Layer 5 of a small transformer language model trained on English Wikipedia (13 layers, counted from 0, width 128).
A neuron's activation on a vector x is squared ReLU(weights . x), where the dot is the dot product.

Input weights of the MLP neurons that the questions are about. A number n stands for n times 0.0043.
n0: -1 27 -4 31 -35 -11 -6 -29 2 10 -8 -37 20 -42 -5 -3 -14 17 -19 -5 -57 4 -8 -23 20 4 15 -14 18 -29 54 30 -6 -27 -20 10 -23 1 10 -20 4 3 -14 10 -27 -38 -17 27 -16 -29 -16 9 6 25 -16 -34 32 4 49 -8 7 10 -14 -1 39 -13 13 -12 -5 6 -2 7 -12 -2 5 -29 -17 -14 12 -23 7 -20 13 4 -45 -43 19 20 0 -7 43 -12 9 -9 -21 -7 -22 -3 10 -8 -40 -5 14 -4 15 25 -45 5 19 19 -12 -29 -34 17 5 48 46 12 33 28 -16 -9 18 -1 16 4 -6 -1
n17: 1 -16 12 -44 -24 17 -31 19 -4 26 22 -8 -49 25 -4 19 -20 1 4 0 -21 -18 -30 -20 29 22 1 -36 -27 -6 9 -39 38 -14 7 -13 -13 -15 -36 10 -7 11 7 -13 11 -7 -14 21 -20 9 53 -16 7 -12 -21 -8 8 37 -24 -13 31 -16 -1 5 -29 1 24 11 -26 -4 2 24 9 -51 -12 1 4 58 -4 12 16 4 -12 40 2 -38 -38 3 -24 20 8 -6 9 -30 -26 48 26 16 16 -1 -22 -24 12 -15 5 36 -5 -16 24 -12 10 11 12 1 6 -13 5 11 -22 5 1 -6 14 4 28 -7 8 -59
n18: 5 -61 30 23 26 -15 -18 52 -2 13 -16 -8 8 -41 19 6 26 -21 11 -9 -10 37 13 -6 50 41 3 -29 -7 -10 38 -26 -20 4 3 -19 1 20 -16 15 -8 28 6 -18 -25 3 25 10 27 25 -29 13 12 30 -26 -9 -20 21 5 25 4 22 25 21 16 17 6 -20 -1 -5 11 2 -32 10 -11 -6 -2 9 25 18 29 26 7 4 19 -9 -13 -27 -5 -9 13 -3 2 33 11 -40 -21 14 4 -34 -1 -26 -10 19 -5 4 11 25 6 -27 5 -25 9 -12 12 4 -21 35 10 -17 4 -6 4 -19 7 27 18 6
n26: -17 -8 15 6 22 26 -1 -2 3 -20 -22 0 8 -38 10 27 -13 2 -15 -31 -23 4 -27 -18 41 21 1 -5 -8 9 25 2 -8 23 15 11 -30 -13 27 -23 6 -20 6 -49 -19 16 -1 7 14 34 -9 5 -4 -18 -2 -31 -10 7 38 -35 -1 26 -4 13 9 -2 30 -5 -6 -5 -35 -12 -7 -28 7 -3 8 -1 -19 0 -9 -6 -14 -29 -14 -21 2 -44 -14 15 4 20 7 16 11 -9 0 6 16 -3 -18 19 20 -9 16 -4 13 -10 -2 14 -26 -24 13 10 -19 4 39 1 35 -22 11 1 -23 29 0 -13 43 -40
n30: 23 -34 -22 1 -34 31 -14 35 -27 14 -30 -4 -33 19 -26 -6 8 -31 16 -20 -34 -4 -37 -19 -1 -49 -9 16 -15 -4 14 5 -22 0 -13 -24 -4 6 -30 -9 8 46 39 -64 -4 25 10 -16 19 -55 33 -26 -2 16 6 -28 22 -25 16 -23 37 4 8 2 -15 -1 -14 -43 -20 24 -32 13 28 -13 12 -20 -15 41 -10 31 11 -13 -25 3 7 -94 85 -43 -4 23 34 2 6 -8 -18 10 8 11 7 -4 18 2 -14 9 -8 -22 -5 22 -24 -2 -69 -5 32 9 22 29 10 40 21 -25 19 -20 -19 -29 15 -12 10 -21
n59: -20 -32 25 -8 -10 39 27 22 -22 -10 -12 5 4 -15 -13 16 30 10 -37 -4 9 -7 10 10 46 14 -10 -20 -6 -4 -22 12 5 10 4 -2 4 19 -60 -15 -44 -5 13 2 8 -8 -6 11 16 6 5 24 -2 18 -34 7 -21 34 1 8 -17 7 8 24 12 15 44 -4 15 13 -6 3 8 -31 -2 -33 -11 33 10 1 -36 35 -18 -22 32 -28 -27 -14 30 -13 25 24 -12 -1 -19 18 -21 3 30 -21 -38 19 18 -30 31 -4 1 -11 5 -9 -32 -10 -5 -22 11 -23 18 7 48 -18 -2 -32 -3 -19 -34 8 -4 -45
n77: -13 5 4 13 -25 18 20 -13 -17 -13 -19 -24 -40 11 6 -14 25 -13 41 -7 -20 1 4 14 -4 -11 -7 63 -63 10 -2 -29 16 -35 34 -1 -35 -2 0 52 -7 20 -31 -14 -11 20 26 -38 9 -72 -16 77 -8 21 12 -9 -35 47 -26 -49 15 -25 -9 -17 11 35 -23 13 -13 -36 -5 2 -22 -3 30 -7 0 50 -3 -32 -35 26 -25 -3 11 -1 15 -18 -12 -1 -5 -11 -2 -12 -18 -24 19 -19 -35 -8 -19 -10 -43 -12 -19 43 -30 -3 2 51 24 -26 -9 -83 21 -15 -19 23 -8 -12 -2 10 -9 9 -7 16 13 32
n115: 24 15 -38 -8 -21 5 -13 48 37 36 14 0 -34 14 -4 -39 11 -7 15 -9 -16 4 -25 -5 -22 19 7 18 -15 12 22 -19 -42 3 22 42 -45 40 -41 12 -36 7 -11 -1 -30 4 23 -10 1 15 1 20 -10 1 -27 -49 1 13 5 -10 -11 4 -2 20 -12 -8 -15 39 -37 29 -12 -13 -25 8 25 10 6 -16 -12 5 -1 -10 -19 -8 14 -36 35 4 17 -15 -27 45 23 -8 -1 -2 16 -20 -25 -12 24 -33 3 26 4 11 -19 8 -7 -8 6 16 23 0 32 -23 1 5 32 22 52 23 14 -15 14 -24 -29 -14
n145: 0 22 -13 16 5 10 2 23 34 -31 -28 -26 3 -7 -1 57 -8 -7 -25 11 -47 -8 29 -39 38 30 -29 -42 22 19 -57 3 51 -8 12 5 -58 36 -28 -6 -26 5 38 20 -14 -15 -13 9 -1 16 -23 27 -38 -4 -26 -6 -5 43 8 18 7 31 -1 -17 -16 6 25 11 -19 -5 21 8 -18 -15 -10 -28 -24 22 22 13 28 -1 9 18 25 -14 -12 1 -13 24 6 -9 57 27 42 35 -41 24 -6 -6 -34 22 -32 6 12 -9 -7 -23 5 19 0 -6 -61 -9 0 11 17 4 -10 -36 -22 30 9 -36 1 5 -20 -12
n193: -16 34 18 3 -46 18 -26 -18 -40 13 5 -18 -39 -20 19 13 42 14 -10 5 -5 -29 38 -25 -1 18 -7 -18 23 0 11 9 -34 15 -6 -5 -11 22 -16 8 39 1 44 -7 19 -18 25 -3 -8 -30 -13 -14 -4 -16 -18 -1 -31 43 -24 -46 21 -40 8 33 30 19 -21 -15 -21 27 -31 10 6 -28 21 -34 7 31 -18 -8 -4 32 24 11 8 -30 -22 -25 -33 -3 4 -25 12 -44 22 27 26 -28 19 7 -18 -6 -19 0 -3 -20 5 -1 24 31 7 -10 0 0 14 30 18 -5 19 -3 18 19 1 -54 -23 12 -8 -9
n225: 5 -2 -1 17 -4 9 -11 -20 24 23 22 -3 -11 27 4 -12 -36 4 -14 -4 -15 35 -6 1 -16 27 -22 -3 -44 -3 19 21 15 -10 17 14 -26 21 -31 33 17 -7 -2 -9 -5 -18 -2 49 -10 6 3 4 -5 -8 -1 -8 -30 18 5 -13 1 6 -13 -2 14 2 -8 17 3 8 36 30 8 5 14 1 1 -2 47 -61 -6 40 23 -11 24 -11 5 -26 2 -13 18 31 19 -3 10 3 27 -1 42 15 -11 -2 -47 3 -32 -9 -37 -19 22 4 14 -7 -8 12 1 14 50 10 -29 -15 3 -49 19 -13 -2 7 13 21
n240: 31 -44 -25 22 2 36 27 -19 9 12 20 -25 1 -1 9 -11 9 27 -9 -15 -1 9 3 11 10 -23 0 15 -6 -2 7 -20 5 -2 -7 32 6 8 -10 -14 1 26 -16 -2 -21 11 25 9 5 -25 5 15 24 2 23 -24 -45 10 5 8 -1 10 -8 1 26 -28 13 -28 31 16 23 -1 23 -6 1 -2 -11 29 41 -26 10 -7 35 12 -13 -1 -1 9 -17 5 41 26 -2 -10 8 -9 34 11 46 -22 -28 1 2 -4 27 31 -65 9 16 -18 9 -15 -17 -2 1 27 7 7 31 10 -30 15 11 -13 -33 15 -12 26
n253: -16 -33 0 -23 -26 4 -34 -42 -26 5 -15 -2 -43 19 4 54 -28 9 -48 5 -18 -21 -28 -23 32 42 -22 -48 12 1 -29 33 -6 -9 -33 20 6 45 -5 20 -11 -1 46 -37 -5 -11 -24 -15 20 -1 -17 -7 -33 -1 -5 51 -11 -7 -13 -50 19 11 21 15 30 25 -2 20 11 2 -32 -13 30 -18 -20 -31 12 13 25 20 -10 -2 -12 31 -4 -33 -57 -23 -16 -13 9 24 -2 -12 22 -8 18 -46 -15 -4 -12 39 -12 -33 12 -26 -20 28 -8 -14 1 4 30 -22 -1 6 21 40 21 -11 -20 8 20 -18 -34 -41 12 -37
n276: -21 -3 -48 -57 -17 -15 11 17 -22 10 17 -1 18 -22 -23 27 -40 1 27 8 -16 -14 -5 -10 -3 -12 -8 8 -22 11 -6 -21 -1 6 -19 -49 -3 -3 -3 -4 -9 34 12 1 5 -41 -17 38 -49 -26 12 -6 -28 -14 -20 29 -40 9 -18 1 -8 -21 20 34 -3 17 1 -45 -21 18 -42 43 -21 -21 38 14 -19 21 15 -13 -24 2 -14 -48 9 -19 -24 25 38 -16 -8 5 -36 -8 -14 44 -8 3 -10 -34 -36 -15 -10 24 -12 0 -18 -2 -5 -19 -4 5 22 3 51 33 20 19 -7 -50 -6 26 21 8 3 -16 14 4
n343: 12 1 6 -1 -82 17 40 27 -9 -43 6 -22 -10 -22 -1 22 -24 -15 4 -4 -2 15 -5 9 -34 12 44 -15 -16 -9 -26 15 -15 4 -21 -14 1 18 -14 -30 -32 14 26 -34 19 4 -28 5 48 15 41 20 -9 33 10 11 -4 42 -4 -8 -11 17 15 35 -25 9 39 -27 23 -3 -11 16 19 -49 -2 -33 -32 -29 -7 -14 -27 9 -1 -24 13 -11 -25 4 15 -64 -38 1 -39 6 -15 22 -7 -22 -11 14 24 -7 -18 45 -37 19 -37 4 6 30 -30 22 -25 -25 18 15 40 17 -21 -21 3 -10 -37 -36 17 -24 -23 -24
n412: 5 -32 -10 -8 12 9 18 19 1 23 -4 32 13 6 -2 -35 -24 15 -30 -23 -20 -26 -14 -3 5 7 5 1 -20 18 17 -15 -23 -25 -23 -22 1 -12 -24 -22 23 19 -17 -21 2 -14 4 10 1 6 -3 10 48 -32 -17 -18 17 -7 13 -23 15 -50 2 -4 -18 -22 -20 11 -22 -7 -11 19 -4 -59 43 -4 15 -18 -23 3 -23 -19 -4 -7 -12 -30 -6 -8 13 9 -14 7 -14 3 -5 13 7 -21 -11 7 -10 -10 12 -8 25 12 24 -18 -5 15 7 1 9 20 -1 -17 -15 -9 3 -1 6 -14 3 5 -15 12 20 6
n440: 23 -6 -21 -5 9 -8 -3 -13 -7 -10 0 11 0 -23 1 -11 -27 -20 -24 -21 23 -16 49 10 -25 -37 -14 -8 -46 5 7 -1 12 11 -10 -17 -13 31 -1 5 -24 8 -1 8 -6 11 16 -36 14 12 39 13 -20 2 -35 -14 6 13 8 -21 -7 6 -34 43 -20 40 -1 38 2 -31 -37 19 11 -3 25 -30 36 6 27 -7 -40 -5 4 -21 -3 -48 39 -10 14 2 1 33 11 15 24 5 39 1 0 -11 14 37 -7 28 3 -11 -27 38 -22 0 10 38 -10 7 14 -4 -24 -32 -22 -9 -1 13 26 3 12 -27 4 -27
n465: 29 16 2 5 -39 -2 -9 15 15 13 -5 1 -32 -8 49 -28 31 -29 -1 -50 17 33 9 -12 8 4 12 17 -21 -30 60 43 -2 24 -10 11 -42 44 11 -57 3 39 6 18 -17 -8 19 -19 12 -17 2 8 -18 20 -21 19 -24 2 -11 1 -16 -23 26 -2 -36 24 13 -37 11 37 14 -34 14 -9 13 10 -34 -14 11 -42 -19 20 14 -10 -39 -37 6 1 -36 -15 16 9 -7 -32 47 -19 -20 46 -37 -31 -4 12 -14 -3 34 -6 9 -27 43 -16 5 -36 -10 9 18 -8 -32 7 23 -45 8 10 -6 -2 -26 9 13 2
n495: -12 11 -13 -24 -20 -30 -7 -17 7 5 -1 3 -20 -27 1 -6 4 28 -26 -11 -43 11 -21 9 -38 -13 42 11 -9 13 5 4 3 -12 10 1 7 1 -38 -39 -4 -15 3 -21 30 -14 -30 -3 6 -11 8 -13 30 25 -37 6 -70 4 1 13 29 -52 23 3 -38 -27 3 -20 -19 12 -20 12 -7 -10 7 -24 1 14 5 -18 -4 -58 3 14 -33 -15 -3 -12 -34 4 -28 62 -3 24 -4 -20 40 34 10 -3 14 -37 31 26 13 33 -13 1 5 20 17 -10 -2 -30 30 14 5 12 3 -14 37 43 15 -1 -1 -31 17 5
n505: 8 25 9 -14 -38 36 5 -15 -45 1 -8 -19 10 -10 23 -3 -3 -2 -9 -16 -7 -31 20 15 -7 31 11 -34 16 15 -22 -39 -28 43 1 -1 18 5 -32 -3 -16 29 -8 -54 -11 -19 -3 -20 -1 -48 -22 -6 -6 23 -30 42 19 34 23 -50 28 36 52 34 -11 11 13 -17 -6 -16 -22 -42 10 -46 -20 -38 7 -1 15 -19 23 38 6 19 -1 -12 -37 -23 -10 -5 22 16 -14 36 -38 -7 22 -4 15 3 -19 23 11 5 -21 12 -3 51 -2 32 -5 -8 -17 -1 -7 8 -22 -30 22 -34 -34 9 -12 8 -15 6 -18 -15

Each question shows a token from some text and the vector x that enters the MLP there. A number n stands for n times 0.059.

" region": -33 12 5 4 15 8 12 19 -10 2 15 -3 31 -3 -16 5 0 -3 -22 -9 39 13 -34 1 -20 -3 -13 4 14 3 18 11 -15 21 -2 -8 28 -11 -11 -38 14 -25 -19 17 13 -29 0 -4 13 20 -10 -4 4 -23 -22 -9 -30 5 -35 -17 -13 11 -8 -4 0 10 -2 -19 23 -4 -22 -14 -7 15 -31 -16 -5 -24 2 17 3 -3 0 9 6 28 -9 31 0 3 -18 21 16 29 2 -2 16 -23 -13 16 15 19 16 8 5 -7 42 15 -9 10 5 17 -15 -23 -20 11 34 -3 16 27 -12 6 0 -7 -4 5 -2 -6
Which neuron fires most, and how strongly? n495, at about 0.34

" a f": -7 25 -23 30 7 21 1 -13 28 -6 -8 20 3 -11 -6 -15 -1 -7 12 5 -8 11 -20 -15 -22 -7 13 1 19 1 -5 -17 3 1 -14 24 14 -39 32 8 21 -21 -18 -3 -7 -9 1 4 -28 13 6 -17 12 -10 12 -8 18 -13 15 18 -34 19 -18 17 -12 -8 -8 10 -20 -16 18 3 22 13 -28 -12 30 -36 -7 -7 24 -19 -23 1 6 -30 -1 -13 2 -10 12 4 10 -38 -9 17 -16 4 0 33 10 -3 0 12 14 1 -9 -9 5 0 7 30 -8 26 -42 1 4 -5 1 -6 -11 26 14 44 -23 2 -18 13
Which neuron fires most, and how strongly? n0, at about 1.5

"s": -5 4 -8 14 -5 14 3 -5 10 2 18 10 31 -1 -8 -15 7 29 4 20 34 13 -20 3 -11 10 7 -9 -5 -8 20 36 -9 -32 13 21 1 -7 1 0 -5 -4 30 31 14 -14 2 -7 17 20 -10 -9 3 -12 0 -22 8 10 -9 -1 -31 17 0 -5 6 -28 20 7 -5 -24 -1 25 -3 61 -37 -23 -26 -20 11 0 11 11 6 19 -1 1 6 11 -16 3 -5 -3 23 -6 -2 -26 -4 0 -3 24 -9 5 15 1 -10 -26 -11 -2 -7 -17 10 15 -12 11 -37 3 32 -6 11 1 -8 23 27 36 -11 35 -9 -8
Which neuron fires most, and how strongly? n0, at about 2.7

"at": -5 13 14 13 35 -20 -16 -3 19 -11 8 6 16 4 -3 -9 7 -12 30 0 27 17 14 33 -18 -10 3 -20 -29 5 22 -12 -10 6 -13 -2 41 -58 13 5 12 24 -9 18 27 16 31 13 -11 17 -12 7 -12 -10 6 26 -15 20 -2 -18 14 18 -8 -16 6 2 -13 5 -2 -27 10 2 -37 30 -5 39 14 10 -12 -6 -27 -31 17 -3 -3 14 -3 -24 17 29 -18 -2 7 4 -8 5 -23 -2 -18 18 -17 -8 24 -4 -14 5 7 -13 -8 -9 21 -3 16 9 12 6 -27 19 -5 -18 10 -18 5 -30 -20 -19 -13 17
The neuron with the highest activation: n77

"vert": -21 -21 -12 -40 15 12 10 -23 8 16 19 -2 1 7 10 24 0 -3 11 -3 8 -3 12 35 12 0 -43 31 16 8 -16 10 -14 -14 -11 -17 8 -4 11 -13 4 0 -19 20 -38 27 7 5 -23 -7 5 -5 -5 -11 5 7 20 5 -5 -4 -5 -15 -13 -2 -13 0 -6 -7 6 0 1 3 20 5 -33 -14 -27 -9 -17 17 4 28 9 36 12 5 -27 -8 10 13 -19 -2 22 -23 -32 8 1 -1 11 64 22 -6 -10 -5 -10 -1 -13 6 -14 -8 -1 4 31 -14 -13 16 -30 -7 10 -27 -15 5 9 19 4 -8 -16 -15
The neuron with the highest activation: n17

" teacher": -16 1 -9 -31 -1 0 24 4 -20 6 -8 14 26 0 13 -12 -9 32 3 -9 33 -25 -1 31 14 5 14 -18 14 -8 7 -8 -2 -6 -29 6 -13 -32 -14 5 -9 -33 -6 2 -21 4 4 -12 -23 20 4 -7 2 -11 -2 7 -27 -16 -11 -5 -21 11 -2 -22 -3 -20 22 -10 16 35 -12 19 -25 8 -52 3 37 -7 -23 5 12 6 29 -5 22 -8 -6 -8 -4 2 -7 -7 11 19 10 -18 14 -13 1 42 -15 -5 17 18 5 17 17 3 11 -6 -9 5 -3 -18 -22 15 -18 3 6 -15 6 5 13 41 -11 -8 -33 2
The neuron with the highest activation: n505

" to ": 15 -4 12 -1 10 0 10 -21 -5 -15 9 30 6 -18 7 -19 -28 19 12 -19 -12 25 7 21 -3 -29 -1 22 -12 7 19 8 15 -14 -24 9 14 10 19 -8 4 -39 -32 5 14 23 -18 -9 -8 -21 -13 -50 25 -12 -5 -7 8 -14 -8 -3 -11 -20 -18 23 5 -16 -8 4 -23 13 5 -5 -13 16 9 32 27 -3 -8 22 -14 15 -7 3 -4 -25 4 36 -10 6 -5 20 -12 -7 -2 -1 -4 22 3 39 17 -2 15 -17 -15 17 23 22 9 -19 4 8 11 11 -39 -7 13 -14 16 -8 -6 31 18 22 5 -12 -11 0
The neuron with the highest activation: n495

" red": 1 10 10 -9 -1 -10 3 -10 10 18 1 7 5 0 -16 30 -11 -1 1 29 35 22 22 0 -16 -4 -38 13 3 14 17 -9 -4 6 -36 9 11 13 35 -6 25 -15 1 0 9 4 -25 -7 -45 -2 0 -22 -12 -5 9 -5 14 13 2 16 -24 -11 -4 18 -6 24 1 21 -9 -11 16 25 -7 27 -45 -17 -6 10 -19 -18 -10 -1 -6 12 11 5 -13 -2 -5 -12 -9 -8 12 -29 -17 12 11 4 -7 39 -14 -3 -1 13 2 3 16 -10 -12 -25 -16 -26 2 -8 -31 1 -1 -2 -24 19 -19 -5 4 43 8 7 -7 17
The two highest activations, in order: n225, n17

"ity": -12 1 6 -22 14 1 -12 -16 -6 1 26 -14 7 0 -5 -14 6 34 -3 -9 30 11 18 14 -8 30 9 -3 24 7 4 -24 0 18 -3 2 -8 -6 13 -9 19 -22 8 0 -24 -1 -10 -1 23 5 27 25 8 -11 2 10 1 8 -29 -30 -34 19 11 -16 -31 4 -12 42 2 24 0 -9 -18 -1 -50 -6 -2 -24 -6 7 6 31 15 26 13 27 -22 -18 3 -8 -11 -8 7 -6 4 -13 9 11 1 40 -4 0 6 -11 11 0 -7 2 -18 -24 -1 4 16 -13 -29 -20 5 10 -14 -10 -7 -7 13 23 -6 9 -21 -13
Which three neurons fire most, strongest first? n505, n253, n17

" Australia": -19 5 13 -4 -2 27 15 -12 -4 -9 -4 9 58 13 -14 32 10 3 -10 8 31 -13 -5 1 -9 29 -23 -4 26 -4 -2 -2 31 8 -17 0 23 -2 26 -11 4 8 -24 14 23 6 2 13 9 25 39 5 0 -17 1 -12 -8 13 -20 -8 -33 -2 -2 10 10 -19 23 5 7 -13 0 15 -15 53 -25 7 19 29 20 9 -3 18 -15 -11 3 9 3 7 -26 8 -11 -10 -9 -6 -3 -6 10 -12 10 38 5 16 11 -12 -9 -4 43 5 5 -17 -11 18 0 19 -29 -14 -14 8 -3 22 6 14 23 8 -14 19 11 6
The neuron with the highest activation: n59

"echan": -7 -12 9 -10 26 -14 3 -3 3 -11 -10 -7 -15 -10 19 19 -8 -5 21 -14 14 5 2 23 18 9 -1 22 0 -7 -17 -3 -16 3 -39 -3 62 -17 -8 12 24 -16 -37 4 -15 36 14 5 -10 9 -25 -18 -14 -11 -8 5 -8 18 7 3 -29 -31 6 -17 5 -22 24 -22 20 24 27 22 -20 26 -22 -12 8 1 -16 -4 -5 -17 -12 16 -6 7 15 -2 19 4 -13 -3 8 -15 4 -26 5 -7 3 50 39 -10 -11 1 -27 11 -1 -12 19 -24 -12 11 8 14 4 -12 -20 21 2 1 -9 -31 13 -15 -12 -17 19 8
Which neuron fires most, and how strongly? n18, at about 0.71

"-": 5 0 11 10 -8 32 4 -2 26 10 30 6 14 -6 0 -12 -21 48 5 34 29 24 -19 12 2 11 -1 22 0 17 10 -28 7 -24 -1 -35 15 -13 28 5 9 -23 6 14 17 -11 -12 14 5 -6 13 -25 -6 -26 -9 -11 9 5 1 27 -10 4 8 10 22 9 -20 -10 -3 8 -3 -21 -17 31 -21 -44 -11 -14 3 4 17 20 -28 -8 -2 2 -8 9 -7 -2 15 8 19 -31 11 -10 6 0 -14 26 0 5 -19 12 -7 -42 -11 -11 15 -18 9 3 -21 7 -40 21 1 14 -11 -3 -4 1 -1 9 0 -14 18 3
The neuron with the highest activation: n225

" and M": 2 -13 19 11 7 10 3 -2 5 15 -10 -13 12 -5 -7 -22 1 -11 -13 -13 -5 -5 -9 14 16 36 21 -1 -6 12 0 -10 -10 20 -18 13 34 -43 56 -17 55 -31 -24 -19 8 12 10 -12 -6 14 -15 -15 15 -14 1 1 -4 -18 -14 -29 -57 -1 -6 4 2 -31 -10 1 -15 8 -1 -5 -16 28 5 22 25 -7 1 -3 11 -23 -4 11 -3 -4 3 -1 7 15 -12 11 -1 4 -14 -16 3 3 20 34 -1 -8 -15 7 -11 -12 9 -14 11 -7 13 -1 -24 20 -37 -14 -13 12 17 35 -23 9 2 -13 0 6 -8 23
Which three neurons fire most, strongest first? n412, n26, n240

" College": -8 1 15 -16 -1 0 9 12 -23 13 -12 20 49 -1 -14 -18 -9 38 -9 -5 50 -18 6 17 1 15 14 -20 14 0 -2 -5 -9 7 -28 -11 24 -33 -3 -8 25 -44 -18 4 30 5 1 0 2 16 -21 -2 1 -29 -10 -18 18 -6 -20 -13 -59 9 3 0 -9 -15 16 -6 -5 46 11 8 -13 6 -22 -18 -2 -13 12 2 -7 -3 5 -17 8 -16 -4 27 -25 -4 -20 7 -5 32 10 10 -5 -3 -13 30 1 1 6 -4 1 -17 25 -1 -7 -14 -7 16 -6 -14 -28 -5 12 10 -11 23 -4 -1 25 0 -3 -6 -10 4
The two highest activations, in order: n412, n59

".": -7 24 -18 -1 47 -2 -20 8 11 6 -4 1 23 18 -2 8 12 -6 16 12 4 8 5 33 -6 -12 -2 18 -13 -13 18 -4 9 2 15 -19 6 3 48 3 19 25 -27 11 -18 18 -3 -6 -14 -15 13 15 -7 -14 -4 6 1 -14 -16 9 -67 3 4 4 3 -16 5 14 -29 0 -4 8 -16 11 11 33 13 -5 -11 24 -9 7 1 11 -15 4 29 14 25 14 -5 -3 19 24 -35 -13 -1 18 -5 34 16 -12 6 -15 -18 16 30 -10 -14 -22 -3 11 1 -3 -18 -2 -1 30 3 41 -7 11 -17 -28 5 -36 -24 16
Which neuron fires most, and how strongly? n115, at about 1.5

"in": -4 22 7 -18 10 -19 -10 -8 0 9 -1 -1 14 26 1 -26 -3 -24 4 2 33 33 26 25 7 -29 -14 15 -20 6 22 9 -9 19 5 -8 0 -32 3 12 26 2 -36 5 34 20 19 -30 -6 9 3 13 14 14 -3 28 6 -4 -4 -4 -5 -21 8 4 9 -19 -16 10 -14 -27 3 10 -22 15 4 11 20 22 -18 14 -25 18 1 -9 -9 14 3 6 30 32 -1 -14 -4 -1 -7 -11 -8 -7 -23 59 0 4 -3 -14 -4 11 13 -18 1 12 23 -13 -7 2 2 -16 -13 10 18 9 -3 -15 8 -3 6 -6 -28 34
Which neuron fires most, and how strongly? n77, at about 8.5

"ister": -43 -9 -13 -14 -1 -18 -6 -10 -14 3 2 -6 3 -7 7 -6 3 19 13 -15 32 -8 5 29 -21 5 8 -19 14 1 -22 13 -8 -4 -9 -11 -12 -19 8 5 -14 5 3 4 13 6 -2 -5 -1 1 -6 -7 -15 9 12 4 -5 39 -7 12 -1 5 16 3 27 -11 -15 -17 11 -7 -3 39 -16 -5 -22 7 3 -8 -48 38 6 6 6 -7 3 8 8 13 2 19 1 4 15 12 -3 -13 -13 2 21 44 1 9 17 5 -22 -8 50 -1 -10 -43 4 46 -17 3 -2 -6 -6 29 -13 -56 12 5 -8 19 -17 12 -24 -9
Which three neurons fire most, strongest first? n276, n343, n505

" School": -9 -14 13 -14 -12 -2 -10 17 -35 33 -10 18 36 6 -6 -19 -11 20 -10 8 35 -17 9 8 9 9 3 -25 7 -7 6 17 -19 -8 -33 1 23 -47 -11 12 11 -27 -24 -2 25 9 3 -11 -13 13 -18 -19 2 -28 -8 -6 4 -16 -6 -12 -45 9 -11 -21 -12 -22 15 1 4 42 0 17 -24 11 -34 3 18 -3 6 10 -21 -9 26 -7 8 -20 -6 18 -12 -7 -8 -5 4 34 10 2 -2 -24 -10 34 -15 10 -4 -2 -11 11 40 -1 13 -19 -1 23 -1 -15 -24 -8 -1 11 5 12 -3 -3 13 -8 -12 -16 0 13
Which neuron fires most, and how strongly? n412, at about 2.3

"ust": -6 7 21 4 20 9 5 0 -18 12 -4 -19 -17 -5 9 -5 -6 31 28 -3 50 -26 -21 13 -24 -16 5 2 11 4 7 11 -33 -5 -53 -8 12 -14 -2 14 26 -19 -11 -16 11 12 1 12 19 -7 13 1 -9 -1 10 -3 -19 -14 6 -14 1 0 -20 10 17 -5 7 -1 22 -5 -18 18 -14 5 -14 -8 -1 14 -10 31 -4 -4 -2 -23 5 38 -18 -10 4 -12 1 -11 2 -10 -19 5 9 -1 7 38 -18 37 6 22 9 -28 35 -22 3 -39 1 15 13 -17 -21 6 13 -6 -7 -20 -11 -16 -4 -23 -12 7 -3 -3
Which neuron fires most, and how strongly? n193, at about 1.5

" original": -11 -13 3 -1 -15 -13 -9 -21 8 -10 5 6 7 -4 -24 -11 -8 -18 2 -15 36 -21 9 19 1 4 5 11 23 -1 2 -14 5 2 2 -12 32 14 28 20 27 -23 -5 4 -12 -8 -16 8 -5 11 5 17 11 -9 -9 3 -8 13 -2 -32 -15 8 -10 -13 -6 14 -34 -5 29 13 -2 3 3 -17 -33 -10 18 -2 -21 13 -12 36 10 24 13 22 9 1 19 14 -10 7 50 9 -10 11 6 -1 11 7 -20 -6 1 4 5 -9 6 7 -25 -13 -19 1 -6 -17 -53 -1 11 -24 -23 -4 38 13 4 22 -14 16 -6 3
The neuron with the highest activation: n440

"ass": -2 -11 16 -3 -8 -5 22 -4 -3 -10 -1 -20 10 9 12 -13 7 31 5 21 41 34 -12 18 -4 7 -3 -10 2 -11 -4 -10 -6 -19 -19 -7 39 18 16 -13 -16 -15 -18 33 -1 6 0 5 -4 36 -15 -11 -12 -2 -22 -16 -11 11 -25 27 4 -5 -1 43 9 0 -5 7 10 -35 -4 32 -9 28 -58 1 3 12 -31 8 -34 1 -5 20 7 11 -3 17 -11 -21 -8 -13 8 -12 -2 -6 0 -6 31 29 7 -11 7 -4 2 1 5 -10 -7 -15 -9 2 2 -2 -12 11 -1 8 -17 7 15 -7 18 29 -12 -19 6 6
Which three neurons fire most, strongest first? n59, n18, n343

"ny": -1 32 -20 -3 -9 -2 -5 -3 10 -7 18 -16 20 10 -12 8 -19 37 -5 29 76 20 4 -8 40 7 20 -16 -3 22 2 5 -7 -24 -25 -3 11 -20 15 -8 3 -13 38 10 -3 -3 5 1 18 2 11 18 -17 6 -2 -15 18 -18 7 15 -23 10 -5 -20 -12 0 -4 -9 -14 -18 -15 -15 8 22 -34 2 -18 -3 -14 19 6 10 -18 14 -5 20 -21 13 16 -13 7 6 20 -6 -3 -18 -9 -17 5 11 -12 16 14 14 -9 6 8 -11 19 -12 15 -4 -9 -12 -19 -11 3 -5 -16 6 -11 -3 -3 7 11 1 5 -1
The neuron with the highest activation: n145

"ab": -28 -2 24 4 36 21 12 22 -7 -11 5 -3 -20 -10 -15 9 15 -18 -5 16 45 -24 -29 18 -20 8 6 28 -5 29 6 -3 -14 -12 -6 -13 4 7 11 6 -8 9 -8 -7 0 -12 14 -10 -13 -3 -3 -25 15 -5 17 5 -40 -33 21 15 -13 6 10 10 -9 -12 10 -12 -11 -15 -8 -21 -13 0 -3 16 -15 3 -22 0 27 -7 -5 -15 6 30 -23 35 8 -3 16 2 -6 -21 1 -6 9 14 -5 33 -18 23 3 -6 3 -41 -17 -23 -9 -11 14 33 10 -13 7 4 34 5 -32 -15 -19 -2 -2 1 -8 -8 -5 14
The neuron with the highest activation: n276

"orm": -17 -4 20 -10 29 -20 15 -3 -3 1 7 18 -22 14 -16 3 -4 27 -6 -1 30 -19 -9 36 7 2 16 -6 -5 16 14 -4 -8 13 -4 30 15 -21 4 6 17 -11 -48 -8 5 6 2 8 -5 5 12 -10 -5 -12 8 28 -27 17 -9 10 21 6 21 0 15 -24 13 19 -12 2 5 5 -17 -12 -3 -1 -4 2 -26 41 7 -15 -7 6 -2 43 36 -25 -12 -7 -4 5 -8 -8 -11 -11 -12 -21 -26 47 5 -20 13 -4 -6 -14 17 -13 12 -47 -12 -7 -5 12 20 -26 1 11 -8 -9 9 22 8 -21 -22 -14 -9 26
The neuron with the highest activation: n495